Layer 3 of a small transformer language model trained on English Wikipedia (8 layers, counted from 0, width 96).
A neuron's activation on a vector x is GELU(weights . x + bias), where the dot is the dot product.

Input weights of the MLP neurons that the questions are about. A number n stands for n times 0.017.
n4 (bias -0.117): 34 -34 -23 12 -6 -41 -4 -13 34 -3 27 34 27 15 -20 -42 14 55 30 5 -17 -52 -21 4 -19 9 4 16 36 5 42 17 14 -67 23 -41 12 32 14 15 -32 -27 13 -1 24 48 21 -18 2 -15 -4 -29 -9 38 -34 15 24 -7 -46 -21 11 -70 1 -16 18 2 -19 -18 -24 -15 21 10 17 8 -5 -37 33 28 -12 -24 -17 -5 -42 -30 41 3 21 -7 -11 -25 -22 5 -18 42 -34 16
n16 (bias -0.346): 18 30 51 -7 -2 -17 37 -23 4 -27 16 15 -8 15 -43 -25 12 -30 -23 -43 27 -31 37 37 -35 -21 13 60 17 -57 22 8 -38 9 43 2 11 30 12 11 -38 7 29 0 -46 -18 21 41 1 1 -43 6 -49 11 -13 -15 6 18 -24 2 -14 0 -14 -32 -47 10 14 29 5 1 -2 1 -22 -10 16 -70 -14 -14 -13 -58 -1 4 -41 -26 -25 10 24 -4 39 -47 -18 -12 -14 16 47 -20
n28 (bias -0.149): 7 -5 -6 -47 37 12 -24 25 -15 1 35 31 -18 32 15 -42 54 -25 -3 -36 28 36 -1 17 3 -10 41 8 -7 -27 23 4 -32 10 4 -57 9 -48 -13 -33 -12 17 -13 -48 -24 -76 -11 -43 -1 13 9 27 52 20 31 26 37 0 13 -1 -33 20 -2 27 2 -27 56 -19 11 1 2 -12 -13 5 -20 -3 -16 35 -10 25 26 17 -39 40 -7 13 12 7 28 20 -33 -38 -15 32 3 50
n44 (bias -0.272): -9 21 -30 -19 34 26 -22 -19 18 -15 19 32 -24 16 21 -51 -18 23 56 -17 43 -20 -30 6 -28 -17 26 -6 58 -3 9 12 11 1 -39 7 22 -27 45 -10 20 -3 -12 -6 2 -2 20 1 4 21 -2 17 29 -32 -23 -2 28 -19 12 -6 -11 20 -57 -3 -15 7 36 19 69 62 -73 35 27 -49 -4 -16 -6 15 3 -13 1 42 0 -34 30 4 -27 -54 -29 -18 -15 -45 45 15 28 -27
n47 (bias -0.278): 55 -14 -16 24 -46 -32 -56 -9 -27 15 21 -20 27 77 22 -26 11 6 6 -3 -17 6 -50 8 21 -40 -25 -37 39 1 -7 54 18 0 37 -5 6 -10 -9 1 -29 9 -57 31 5 -10 -29 -16 -8 14 -6 28 3 -40 -18 -7 5 58 -8 1 38 -25 -54 32 -40 -24 8 26 27 41 21 -22 5 -5 -22 -5 -40 -71 11 -1 -8 22 26 24 32 -12 2 -3 -45 0 8 -38 -24 -27 -23 28
n55 (bias -0.201): 32 41 0 9 4 -47 39 -31 65 36 -3 25 -34 -41 21 -38 -46 -16 25 4 46 17 -12 -7 -2 26 -48 -27 -15 5 -23 20 17 11 -41 -25 5 -54 -20 -20 13 16 19 -10 -42 19 6 -5 -26 -20 43 45 -48 -25 -5 -48 33 6 -20 -6 -10 -2 16 43 52 -10 6 28 -19 -21 8 37 14 27 48 -1 14 0 -16 3 20 -45 -40 -51 10 13 -8 -14 48 50 5 -5 26 -1 -27 -43
n75 (bias -0.358): 32 13 -43 -14 8 7 53 -30 -27 -23 28 20 -37 47 -34 6 24 -10 -24 -25 -9 -28 29 -11 19 -37 50 32 -10 8 0 16 5 -39 3 -40 4 -7 54 7 -37 -26 -10 0 -9 -5 -12 -77 2 62 72 -10 18 21 50 11 -2 -6 -12 24 36 31 35 -55 7 1 16 18 -33 35 9 -26 6 5 2 12 48 11 -12 -97 5 -26 18 -32 9 -29 -38 -28 -22 -8 -37 31 -26 46 2 7
n80 (bias -0.182): -30 -2 -33 -1 -8 1 -6 10 27 -21 -18 -19 -25 27 33 -43 -5 11 -31 42 -12 21 52 -18 22 2 -1 -53 64 -15 -40 15 -19 11 -6 -20 70 -5 -34 -3 -4 -12 2 -27 -21 3 -39 11 25 -57 -25 -32 48 -1 31 41 15 -16 -47 -42 -40 -8 -20 -7 -16 60 8 -15 7 -6 -33 48 -21 4 63 -24 -15 57 -34 -36 2 3 -6 -4 -7 0 -3 2 -1 -17 -30 52 13 -18 18 -20
n95 (bias -0.257): 50 27 16 4 29 -47 -34 36 -4 -16 34 -20 5 -8 12 20 -38 4 6 12 -45 -17 50 -28 55 20 -13 -11 12 12 48 -10 -5 -20 -6 15 57 -14 19 51 -11 -9 18 3 -6 -9 35 28 9 -1 -4 -16 -47 -21 -53 22 -9 31 -48 8 -43 -1 -5 13 20 -69 -20 -6 5 0 -26 -10 56 -21 38 -13 -30 57 -10 -36 -2 -40 -12 -10 12 -30 -23 -14 -9 36 24 10 0 40 -6 6
n98 (bias -0.105): 12 -19 -3 -14 18 -11 -40 -11 3 34 0 -14 60 4 17 -47 25 -2 23 10 18 24 42 -38 -26 1 11 -1 -38 1 -6 -10 -23 -6 1 24 -28 -17 38 7 -16 -16 -16 1 -3 35 17 26 27 9 65 26 -17 2 1 -2 35 23 -1 3 12 -6 -12 24 -6 -12 9 -5 39 6 -32 -20 35 -15 21 -9 24 -23 -13 29 9 37 -13 19 -43 -42 -1 69 7 2 29 -39 -9 36 -35 8
n99 (bias -0.218): 17 28 22 -2 12 -28 0 -16 -7 -12 22 -35 -44 7 26 -35 -33 37 -15 -26 15 -46 -21 1 44 -57 14 -11 -25 -44 -4 12 2 40 -4 -11 -35 4 11 6 31 1 82 7 -16 -40 -19 39 -19 1 -52 63 16 -23 1 -15 -26 21 8 55 23 -4 -55 11 5 -10 26 27 17 9 -40 41 -3 -9 54 -5 -9 -85 -73 11 8 -43 -26 -18 1 -21 -15 -37 1 4 1 -43 15 17 21 -46
n114 (bias -0.208): -36 -10 -43 11 13 23 16 7 38 -9 53 16 11 -16 11 -9 -28 -1 46 62 -12 -23 40 -24 -7 30 -41 -31 36 36 -23 50 6 -54 -21 -3 -17 74 20 -23 -16 5 15 1 -23 42 9 13 -20 -28 17 34 46 20 -18 10 28 18 10 -28 43 22 21 26 34 2 -27 30 -74 39 -8 3 -1 23 -13 -44 -8 -18 -20 27 -19 -15 43 -52 19 -55 20 1 -21 7 -38 -56 9 20 -24 7
n137 (bias -0.252): -8 47 5 2 13 53 58 -11 16 -2 -40 -18 27 -33 8 -71 5 5 36 0 2 -7 13 17 21 37 -7 4 5 33 18 -17 -14 -15 -39 20 20 -18 -13 -20 15 -9 -38 -24 -72 -55 -7 35 -9 -17 -22 16 -8 25 -6 30 -8 -12 9 34 10 14 -10 4 3 12 -27 -33 -27 34 11 -22 -21 13 -3 -27 -25 21 15 -43 4 -39 -15 -29 33 15 20 -9 37 -10 30 -46 25 -22 -10 3
n145 (bias -0.146): -22 42 0 16 44 9 -16 10 -12 20 -30 -31 -42 42 23 6 -2 0 -84 -13 -1 -5 0 -55 -11 -34 29 -2 -18 11 27 13 -23 20 60 -11 -11 -8 -25 -21 -14 17 16 -1 0 -47 -48 -36 48 18 52 24 20 36 -5 -12 -2 -36 3 -5 -4 19 -21 35 54 15 -14 2 -7 10 -4 19 39 -13 1 7 -42 -47 12 -17 39 -44 -17 -13 10 35 26 18 -16 31 -23 -62 -9 -19 -37 21
n159 (bias -0.047): -2 -7 -59 20 5 21 -40 26 2 59 -18 9 21 10 -12 -15 14 9 -7 -12 -36 20 10 -1 -9 19 17 -25 -1 -13 -13 -14 7 58 -1 -33 6 -11 9 -45 9 33 25 -68 -14 45 16 21 -2 -34 1 -28 -16 3 21 -58 7 18 5 -22 -49 16 2 16 43 -13 27 13 -30 28 -19 -2 6 9 18 42 -31 9 -4 -16 -8 10 -7 17 17 -16 -15 13 11 1 66 -10 -54 -43 51 34
n176 (bias -0.207): 22 19 7 19 -20 -34 31 12 -14 10 33 -26 4 0 -17 -16 23 50 -55 23 24 19 2 24 0 2 39 37 -24 -22 -37 -3 30 -6 -16 2 12 9 5 -7 -19 -16 39 14 -15 -10 -23 -41 -62 7 -45 -16 -36 -12 -31 2 -11 15 8 -27 -26 5 -10 10 0 3 16 52 21 41 7 3 20 -15 -28 -1 10 -17 -27 29 9 51 19 -7 -24 -41 -18 -43 13 0 -54 30 -13 25 -16 -7
n196 (bias -0.265): -12 -32 -17 14 -22 -26 -6 5 -22 24 -30 -5 9 -45 -21 -5 25 26 12 -25 36 -8 28 37 -5 -21 -87 -6 57 1 27 30 23 -8 9 19 34 -55 14 -12 -56 -51 -25 16 -11 -13 27 13 6 9 -6 31 0 -26 2 -43 -4 10 -1 13 4 -16 -17 26 30 9 -16 20 5 1 1 7 9 -21 -16 9 -2 24 28 30 23 -2 62 -29 47 14 33 19 9 -57 13 -34 10 -8 33 4
n208 (bias -0.064): 7 -47 -6 26 -14 14 22 6 41 42 36 17 14 -16 26 -32 -12 -37 35 11 19 3 50 3 9 0 -17 29 -23 -18 2 37 60 -25 27 -27 -9 19 -7 -10 3 -5 1 -24 -12 -43 -48 -35 -46 -31 -5 19 8 20 13 -29 5 50 10 1 -20 20 9 17 -18 32 51 -31 2 3 23 -11 22 -65 21 -23 2 -1 -27 57 24 -2 -8 5 44 -15 11 -26 35 3 -11 -19 18 -21 -13 -6
n236 (bias -0.057): 14 -16 -33 24 -57 66 34 59 12 -6 -21 49 17 -52 -11 -27 11 -7 57 -43 12 -7 -43 -17 -5 8 21 -19 -5 16 -24 -14 13 -47 25 21 1 8 10 12 7 25 17 -18 30 -6 22 49 10 -38 -14 25 -2 -45 0 -4 21 22 48 11 16 -24 -18 36 -20 8 23 -1 -19 -6 -28 1 -21 -15 7 -22 -24 -38 -14 71 -26 21 -6 -29 -87 36 42 14 -8 1 53 -21 19 20 -16 48
n246 (bias -0.266): -9 34 -16 25 4 -26 8 2 7 -31 4 -43 -10 19 7 -6 -4 -8 17 -41 -7 24 16 -5 -7 39 10 10 -23 -45 21 -18 29 37 24 23 -7 -57 34 -9 1 2 -22 12 -40 7 -17 -50 31 -6 -12 -26 28 -30 34 -6 -29 30 15 -24 -16 40 15 -8 -20 -2 -17 -22 30 63 -27 -18 48 -38 70 -7 8 -42 -41 21 -6 -4 31 16 -9 1 12 30 -28 -17 -23 23 21 51 20 -22
n300 (bias -0.237): 29 57 -61 3 20 9 -7 -2 -21 27 -6 15 66 13 -5 15 31 -28 35 9 16 9 25 -14 1 -6 -72 23 17 43 -4 34 20 -5 40 -30 60 -47 47 -28 -34 18 5 6 -47 -41 -3 -5 -65 -25 -8 5 0 -40 38 -49 -5 -15 -3 11 -73 59 13 0 -2 26 -6 -1 -14 29 6 -3 -20 -44 5 -5 -24 67 10 -12 -5 33 -3 19 -37 -26 -75 5 20 33 18 -36 -52 18 42 0
n314 (bias -0.240): -2 6 -12 27 -32 31 -11 -21 -1 -7 -12 14 -38 -21 16 -12 78 -20 -34 -1 25 -17 -11 -35 9 24 16 25 -16 61 51 9 2 11 11 -23 -18 48 -27 -8 -47 52 -39 -26 17 4 24 7 -29 -24 -19 21 40 -2 -18 -11 36 -40 -30 -29 -19 -17 -18 38 -1 -28 -1 0 11 20 22 16 -20 13 -34 -14 -28 14 -6 -12 -34 6 -15 7 15 53 -28 -19 -5 -13 28 -23 -48 15 -12 -44
n326 (bias -0.238): -50 -4 -5 11 46 -12 0 37 22 -22 24 -17 3 -47 19 42 -18 -36 26 -1 -3 3 -20 5 28 39 17 -25 -3 21 -24 -34 -43 -20 23 -20 22 18 23 10 -27 8 56 23 -19 -10 55 -48 1 -42 41 -49 -8 -26 -29 -21 14 22 -6 78 17 -2 -25 24 62 40 38 30 29 12 14 -85 8 26 -42 -55 -34 -21 -53 7 -14 -17 35 0 7 25 55 -7 -12 -14 -3 14 -17 21 -26 15
n360 (bias -0.141): 37 -22 -10 1 27 -12 24 8 -19 0 17 -51 13 -27 22 20 -26 -31 11 18 -13 12 23 1 -18 -24 33 6 -18 -37 47 -34 -27 45 10 9 -22 3 -20 -19 -3 12 -12 2 -21 48 -44 10 8 -16 11 -9 11 12 9 -36 49 -19 23 27 -3 13 -5 9 -14 2 22 -23 1 -12 18 -47 -8 -13 -15 14 -13 21 10 13 9 1 -19 31 -24 -27 -2 4 31 10 -22 -6 -8 3 25 0
n365 (bias -0.179): 37 -16 -42 18 39 44 14 -4 67 -4 4 -32 14 -26 -24 7 22 -30 0 -50 26 -21 2 -41 8 20 -3 -3 -8 10 2 2 5 -21 36 18 -12 -3 8 -2 -6 -9 -11 33 8 -17 -26 -5 36 28 -14 26 17 -10 15 24 -7 2 64 13 5 52 30 21 -21 -36 43 3 -42 27 -44 -4 20 10 -17 46 -46 -18 -44 7 30 -10 -29 34 -34 -15 -9 12 -57 6 51 -10 -28 6 -1 6
n373 (bias -0.251): -1 10 -3 -2 -15 1 -18 -15 -5 1 4 9 44 -22 21 -28 13 18 -4 -18 -13 -6 8 -29 8 -18 -8 -25 22 12 86 -1 -3 70 6 17 24 7 -16 6 -1 10 -27 27 -7 -12 -14 17 -41 -18 5 -8 -28 25 53 -15 -2 40 -12 -6 1 43 6 -56 16 26 66 24 2 56 14 38 -19 -19 12 6 36 0 -2 35 12 -6 45 -7 14 -6 15 -49 -46 51 -54 3 -48 15 -24 -30

Each question shows a token from some text and the vector x that enters the MLP there. A number n stands for n times 0.039.

" in": -4 4 -10 17 -6 17 -30 -19 -21 1 21 7 10 -10 -45 9 6 6 -7 23 -24 -5 3 19 -8 27 47 1 9 13 -26 -8 1 4 -11 10 -28 9 -31 -35 16 18 -12 27 25 -7 15 6 13 39 -12 -26 10 -10 12 0 -3 -7 -15 -13 -26 -20 29 13 -19 -1 7 -21 -5 -7 -20 5 -29 -2 11 7 -8 -15 17 15 19 -26 11 21 10 4 -10 -10 13 20 22 6 -10 0 7 8
The most active neuron and its activation: n159, at about 4.4

" rel": -1 -14 13 7 -4 5 -35 -18 -28 -2 3 20 3 -6 -27 33 2 18 -16 33 -10 -16 -30 36 -24 20 16 7 20 26 -23 -8 7 18 5 17 -13 26 -6 -28 4 2 -27 9 31 -31 14 -18 -5 36 -4 -10 30 9 14 -4 -21 -20 4 -6 -16 0 7 -1 2 9 -25 5 7 -56 -19 10 -22 -4 18 18 -16 -13 2 -2 13 -25 3 -6 8 -6 -14 -2 8 12 18 2 6 2 7 45
The neuron with the highest activation: n145

",": -5 -10 5 -2 11 11 -24 -15 -5 -4 7 -5 26 12 -28 11 7 8 -7 15 0 -11 -14 17 2 8 53 9 28 5 -10 -4 3 4 -16 -20 -36 -2 -9 -49 -4 18 -6 12 -6 -4 -2 2 -14 19 -12 -25 3 -5 7 4 -14 1 -13 -10 -26 -12 36 -4 4 7 -13 -22 2 -9 -15 13 -25 11 12 -2 15 8 24 12 11 -36 1 22 12 16 -11 20 33 11 11 -23 5 19 4 1
The most active neuron and its activation: n28, at about 3.9

"on": -21 9 27 -12 18 0 -22 -22 22 -22 -7 2 29 -4 -8 -1 -1 -20 -7 27 -14 -11 24 20 24 35 -6 -1 22 27 -19 9 -4 -12 -15 -4 -23 30 -1 -61 20 21 -12 31 38 8 12 -6 5 31 -17 -19 -3 13 17 1 -24 -3 3 11 13 -3 -6 -12 11 24 0 -17 -17 -18 -9 5 -20 27 10 -4 -19 -11 -2 17 -12 -7 1 25 -11 -3 -11 -24 31 4 18 2 -14 -10 -29 4
The neuron with the highest activation: n114

".": 13 -38 18 -2 7 2 -28 8 -20 -8 4 -22 16 14 -9 -2 -18 -15 -22 -1 -15 -8 28 14 23 41 8 9 3 18 3 14 -18 -11 -2 3 -52 4 -13 -43 5 30 -10 30 37 1 31 -26 -12 29 -3 -9 7 5 8 -6 -21 3 23 -8 -25 -9 -7 -6 4 7 -24 -13 4 -17 16 0 -13 11 23 -4 0 -7 4 -8 -13 13 30 7 -15 7 11 9 23 -12 21 -17 34 30 -19 -16
The neuron with the highest activation: n98

"6": -21 -12 23 -11 11 12 -30 -17 -32 1 1 -2 14 -27 -41 24 -29 7 -18 19 -17 -24 28 32 3 26 0 1 16 2 -25 31 -26 1 -11 -9 -32 26 -43 -29 -9 13 14 43 38 20 22 -18 -2 24 -16 5 -23 23 7 7 -21 18 -4 7 0 0 20 5 -10 4 -14 -40 -17 -37 -9 15 -26 1 10 -20 8 -15 13 18 10 -17 -10 28 9 25 -16 14 21 5 12 11 5 14 14 20
The three highest activations, in order: n16, n114, n4

" G": -5 -20 32 -1 3 -6 -45 -8 -25 18 -8 -1 27 -2 -26 15 -24 14 -30 11 -3 -25 23 22 5 5 2 21 18 24 -28 -13 -21 -8 -20 15 -23 0 8 -69 2 15 4 27 5 -4 25 -7 -6 14 -2 -19 4 7 8 -2 -29 2 -2 -23 -7 27 11 9 -4 2 -4 -32 -8 -35 -18 23 -43 16 6 19 14 15 16 5 15 -23 7 19 -1 34 7 -20 29 10 15 -13 32 -6 -5 33
Which two neurons fire most, strongest first? n159, n196

" major": -13 -25 27 -10 9 1 -45 -35 -13 -17 7 20 19 1 -28 16 -17 -8 10 29 1 -10 15 12 -13 27 48 5 28 15 -32 -20 -4 3 0 -5 -26 3 -15 -25 -2 10 -19 26 38 8 29 -15 -11 8 -5 -14 0 -17 11 -2 6 -14 4 13 20 13 10 2 12 13 12 -28 12 -47 -14 21 -16 -21 -7 4 0 -21 17 16 15 -9 -13 22 5 6 -25 1 6 12 8 -7 10 1 -4 24
The neuron with the highest activation: n98

" the": -7 -10 28 0 -3 6 -32 -4 -10 -10 1 8 31 -9 -29 13 -10 0 -19 22 2 -5 -19 26 -4 18 59 6 27 -4 -16 -6 -4 4 -21 -7 -24 3 0 -44 8 17 1 25 -6 -16 -6 -8 -22 38 16 -18 -16 -13 11 5 -14 2 9 8 -12 11 19 -4 0 16 -9 -25 10 -35 -21 6 -20 3 17 -6 -3 -11 10 11 29 -24 14 13 -8 11 -5 18 16 12 10 -14 22 -7 5 6
The most active neuron and its activation: n28, at about 1.3

"orn": -8 -4 14 2 22 -2 -15 -5 -31 -16 10 -11 14 -10 -22 -25 -29 -8 -13 -5 -18 -15 2 -1 14 21 2 -10 26 15 -7 35 12 -3 -25 8 -29 16 -12 -58 28 20 -10 47 36 3 28 -29 -4 27 -7 -3 10 6 7 -32 -18 0 12 2 -18 19 14 -15 3 13 18 -22 8 -34 -2 9 -27 25 5 1 2 -20 11 -2 9 7 19 15 -20 14 -17 9 27 12 2 27 7 10 -26 2
The neuron with the highest activation: n373

"b": 24 11 15 -1 10 -10 0 7 -38 -15 10 8 7 -19 -31 -8 -11 -11 -10 18 -9 10 19 31 -9 12 4 -8 -18 25 -30 19 -14 2 0 22 1 18 -12 -53 3 5 23 40 17 46 17 -1 -2 55 -1 -10 10 7 -29 4 -12 -7 4 -7 -7 -4 9 -11 -16 4 -16 -29 7 -76 18 0 -50 13 -8 -10 10 1 15 -5 14 6 -1 8 3 -3 -15 -5 27 8 3 3 29 -26 -10 -17
Which two neurons fire most, strongest first? n360, n16

" had": -18 -17 -3 -8 0 12 -28 -38 -4 -4 -1 -13 28 -12 -25 13 -8 -6 3 18 -1 -2 1 21 -12 20 53 5 15 26 -27 -2 -2 -12 -13 -26 -32 16 -20 -31 8 24 -10 1 33 -2 6 -18 -15 33 17 -17 14 -5 31 5 3 -7 24 -3 1 6 -4 7 -23 18 2 -21 -2 -14 -18 17 -28 4 13 16 -6 3 12 8 0 -28 -1 1 -9 33 -8 17 20 25 16 -1 3 1 -11 13
The most active neuron and its activation: n28, at about 2.4

"y": 8 -8 22 18 -7 -19 -21 -23 -38 -17 15 13 18 21 -39 3 -16 15 11 20 3 -19 -1 30 -27 11 15 3 8 20 -34 -14 8 22 -19 30 -23 8 -9 -36 14 6 11 21 26 1 23 -3 18 23 -3 -13 6 -5 -15 25 -4 -18 5 11 -2 -3 26 -12 -20 19 11 -24 -34 -50 18 -25 -40 17 11 -14 10 1 27 4 -14 -11 15 -17 19 36 -37 -4 26 16 -20 19 15 -8 -20 -2
The most active neuron and its activation: n4, at about 2.1

"and": -15 -35 35 17 7 9 -2 6 -17 9 -14 10 29 -11 -9 -6 8 -19 -16 4 2 -35 21 -8 -14 41 17 5 -5 4 -35 23 13 1 22 5 0 -4 2 -28 35 1 -2 63 42 6 7 -24 -9 17 -7 -14 31 -5 0 4 4 -18 22 7 -12 -18 -7 -7 10 14 5 -12 5 -4 -5 -7 -9 8 0 -19 18 0 5 -12 3 -26 2 17 -5 17 -18 -15 4 -17 -9 -9 33 -25 1 14
The three highest activations, in order: n208, n326, n365

" Le": 7 -11 39 11 -4 -33 -33 -4 -51 11 7 3 16 -1 -49 6 -29 13 -10 17 -19 -15 -18 38 -33 27 -4 15 21 23 -42 -10 9 16 -6 13 -21 -8 3 -28 -4 7 -11 49 11 -11 19 6 -5 32 7 -13 16 -8 17 1 15 1 15 -13 -12 -1 16 -23 -36 -7 14 -31 2 -46 0 7 -37 13 13 20 -18 -19 29 -4 2 -10 -8 -4 11 45 21 8 20 6 40 -4 28 -3 -5 6
The neuron with the highest activation: n196

" m": -9 4 21 2 2 6 -2 -4 -7 -15 16 11 27 0 -34 29 -11 20 -12 23 -3 2 -2 18 -9 29 2 -1 10 1 -13 -11 -7 4 -19 -7 -25 12 -4 -49 12 24 -26 25 4 -1 35 -34 -14 45 0 -22 6 4 13 12 -10 -1 -11 -13 -7 -2 30 5 -5 9 -10 -31 0 -37 -27 19 -15 8 8 -7 -15 -19 -8 13 11 -20 -9 32 -9 8 -26 -5 -3 24 27 4 42 -9 -10 25
The neuron with the highest activation: n365

" do": -12 -2 42 13 -1 3 -24 -16 -17 16 -11 -2 9 22 -50 15 11 20 -23 25 -8 -5 -12 25 -18 46 8 9 8 21 -39 19 11 -5 -22 22 -28 17 -4 -37 9 21 -29 27 19 12 11 6 -20 12 -4 -28 17 -16 31 8 -6 -9 11 -9 2 -18 22 -1 -37 -4 3 -34 11 -58 -13 -4 -26 17 26 -12 14 -22 10 -7 4 -21 17 12 11 34 -13 15 25 -7 13 -2 12 -24 3 0
The neuron with the highest activation: n314

"to": 12 2 26 7 -2 3 -1 -12 -34 -19 11 19 1 9 -34 -2 -30 22 -2 17 -18 4 -13 24 -21 17 27 -4 26 19 -44 6 0 18 -14 36 -25 7 -7 -38 -21 11 -1 30 11 -20 25 21 7 33 -10 -24 -12 16 -13 26 -23 -3 17 9 -17 9 18 -13 -34 18 3 -29 -19 -80 12 -10 -25 0 15 14 18 -28 17 19 -9 -32 0 3 8 31 -27 5 32 8 11 19 21 -13 -19 0
The neuron with the highest activation: n137

" found": -3 -21 11 17 14 9 -53 -29 -14 5 -6 -16 -2 14 -28 14 -10 0 6 32 -3 -9 -10 19 -6 26 38 14 20 5 -14 -19 9 16 -17 -7 -24 14 4 -30 -7 2 -34 5 31 4 12 -14 1 21 0 1 25 6 13 -20 -40 -18 13 6 11 2 14 -4 -6 4 20 -30 14 -37 -21 19 -12 1 17 -10 13 0 -13 13 16 -23 21 -7 6 32 -20 -17 4 6 -9 9 6 16 -4 19
The three highest activations, in order: n44, n75, n246

"u": 0 -15 45 -3 18 -16 -25 4 -21 -14 15 11 9 -1 -15 -11 -27 13 -14 -5 -8 -12 26 2 9 38 -26 -1 28 37 -21 6 4 -12 -26 17 -23 9 -7 -63 30 16 -13 34 20 7 23 -14 15 23 -8 -9 13 -11 26 13 -19 -16 10 3 -11 31 15 3 -6 8 -15 -22 -9 -48 -2 -9 -27 18 1 20 -3 -15 -11 1 -8 -10 19 24 -27 15 -5 10 26 13 20 4 15 -10 -18 -15
Which two neurons fire most, strongest first? n365, n114

"ian": -9 -16 32 -25 14 2 -36 -6 -37 -22 2 8 12 14 -14 5 -12 -2 -6 4 2 -11 6 26 5 18 11 29 21 11 -2 13 -7 -1 -10 25 -32 7 -5 -35 -15 24 18 30 40 -16 12 -20 -10 -7 12 -14 11 0 -5 -9 -35 2 42 2 -12 11 13 -7 -25 16 8 -44 -12 -43 16 1 -7 -17 23 2 27 -27 18 23 12 -23 -19 20 15 -2 -16 -3 11 17 -18 -2 45 -27 -11 5
The most active neuron and its activation: n208, at about 3.9

"fore": -9 -6 18 -7 9 -2 -29 -31 2 -7 5 3 -3 7 -4 15 -16 0 2 23 -15 12 -1 36 -7 39 36 8 7 23 -19 6 14 -31 -15 -7 -32 -10 -4 -33 31 17 -4 19 56 9 7 -11 -27 8 0 -14 -1 4 0 12 -6 -13 24 6 -16 -24 -2 -11 1 3 15 -20 -1 -23 -13 19 -34 -1 19 -13 22 -30 28 13 6 -19 -11 -3 5 42 -22 3 21 15 26 -16 1 8 -5 1
The neuron with the highest activation: n55

"qu": -3 -34 3 19 0 1 -17 -35 9 -16 -14 -15 15 23 -21 -6 -10 -8 -4 -15 -24 -5 16 33 -15 36 -10 5 35 3 -16 -1 4 24 22 19 -13 -10 9 -15 -10 6 -19 19 40 35 35 -27 -16 19 -13 -1 -17 19 14 30 -3 -14 17 33 -13 0 -12 -8 -24 -2 11 1 -6 -25 3 24 -22 4 -2 1 11 -8 14 16 5 -25 -11 -14 -4 -3 -18 -9 -12 23 20 -9 15 6 -16 16
The three highest activations, in order: n365, n4, n47

"9": -12 -40 13 11 22 1 -22 -25 -35 7 -4 12 13 -5 -37 0 -39 -1 -6 29 8 -18 3 10 -17 26 21 15 18 19 -5 -13 16 9 16 14 -42 13 -39 -34 23 2 5 32 1 -1 5 8 -10 25 -6 -4 5 5 2 33 -33 -14 14 0 -15 -12 -1 -21 -5 12 -22 -9 14 -13 -2 23 -14 -23 17 -17 12 4 18 13 -4 -24 -24 11 25 -1 -38 11 4 1 23 -11 36 23 28 8
The three highest activations, in order: n99, n44, n4

"l": 9 -2 15 5 5 4 -19 -7 -3 -8 -6 14 14 -15 -33 7 7 0 -16 33 -8 -19 -24 28 -19 15 11 4 34 20 -25 1 5 5 11 -22 -25 6 5 -56 -6 6 -3 0 2 -12 13 11 -9 37 2 -21 19 -24 27 -15 -12 -18 -19 26 -26 -1 20 -15 10 12 -27 3 7 -29 -16 12 -17 7 1 -20 17 -3 12 -3 6 -6 9 20 11 27 -18 -10 27 21 19 8 8 3 -13 12
The neuron with the highest activation: n300

"al": -3 -7 39 -22 -3 -8 -26 -19 -6 6 -1 5 14 6 -52 17 -7 13 -13 34 6 -16 -9 14 -34 1 28 6 16 9 -42 -1 -3 4 20 5 -20 -11 9 -10 -14 17 2 12 27 -11 21 17 -14 38 17 -14 9 -17 11 6 -15 -1 9 20 -20 -6 20 4 -36 19 -28 -14 0 -27 -8 22 -9 -14 30 -18 2 -30 25 10 5 -10 -3 23 11 23 -19 -20 -10 24 5 -7 21 -16 -16 18
The neuron with the highest activation: n145

"ust": 9 -36 4 -5 15 -11 -30 10 -31 -19 13 -9 1 -4 -23 -19 -23 -4 2 -7 -23 -13 3 31 -5 12 18 2 20 15 -27 26 12 13 1 22 -24 22 -16 -22 47 14 7 35 30 7 8 -29 -21 12 6 -11 20 11 25 11 -18 -22 30 21 2 18 -1 -18 8 28 50 -1 9 -60 6 -1 -15 -11 -3 10 4 1 10 -9 6 -10 -1 -1 -21 18 -17 -16 -15 -22 -6 2 36 -32 -9 3
The neuron with the highest activation: n360

"\n\n": 6 -17 20 2 16 11 -26 -29 -35 6 21 -11 36 -5 -19 26 0 -6 -2 21 1 -23 -27 8 7 35 26 11 10 6 3 -12 -3 -3 0 -4 -26 0 4 -50 -12 16 2 24 21 -13 -11 -17 -26 30 -7 -18 -2 -9 18 32 -9 -5 -21 -3 -26 8 39 11 23 13 -8 -22 9 -30 -17 18 -16 5 9 1 4 0 8 15 10 -28 -8 8 4 -4 -20 11 31 2 9 -11 -2 10 8 6
The most active neuron and its activation: n300, at about 3.3

" is": -25 5 4 -13 -9 16 -35 -17 -17 12 -13 -5 7 -2 -23 19 -10 7 -5 41 10 -20 -7 33 -5 5 38 9 23 12 -18 -12 12 -13 -9 -31 -34 12 -16 -41 8 15 -20 37 22 -12 12 -1 -6 22 -6 -26 10 4 18 16 -7 -4 21 -23 -9 5 2 13 3 3 11 -22 -8 -45 -9 29 -9 10 18 6 5 -6 13 8 18 -38 9 7 11 26 -15 12 11 23 9 -9 -6 -5 -4 -6
Which two neurons fire most, strongest first? n145, n314

" received": -9 -22 2 4 -2 23 -31 -38 -20 3 -11 4 11 7 -21 17 0 -1 18 30 -23 -2 -10 14 -9 19 45 16 5 -5 -12 -8 1 17 4 18 -49 -7 -23 -37 7 10 -10 20 26 15 8 -13 15 38 0 -20 22 1 -4 0 8 4 13 -21 8 10 6 15 -31 20 6 -20 -8 -49 -11 18 -12 -13 5 1 8 12 5 8 8 -41 4 -10 14 21 -26 4 24 6 -12 1 13 -20 15 12
The most active neuron and its activation: n360, at about 3.1

" loc": -3 -21 22 15 14 12 -31 -16 -11 -24 11 -18 -3 1 -41 13 -14 10 -3 36 13 -24 -28 21 11 25 22 7 24 12 15 -17 -7 -4 -22 -13 -1 12 3 -28 -3 3 -43 72 15 -10 25 -4 -4 29 12 -3 1 21 0 -6 -40 -18 3 -3 9 7 23 -19 -7 10 9 -20 3 -87 -13 24 2 15 8 12 -12 -11 -1 7 6 -27 5 9 13 1 -25 -16 0 0 20 14 6 2 8 26
The most active neuron and its activation: n365, at about 1.4

"202": 3 -23 26 -4 19 14 -43 -1 -63 -2 -11 -4 -2 -8 -3 6 -36 20 -10 19 -27 -15 38 10 5 15 4 -5 -1 -1 -8 14 -3 8 -4 -8 -34 -22 -20 -20 8 12 19 40 11 26 1 0 8 6 2 -19 0 20 -2 6 -36 -1 14 8 -36 25 21 3 -15 12 -25 -33 11 -50 -6 26 -35 3 17 -6 20 7 20 23 26 -35 -2 -8 16 3 -15 -1 20 -14 10 7 7 3 15 36
The neuron with the highest activation: n360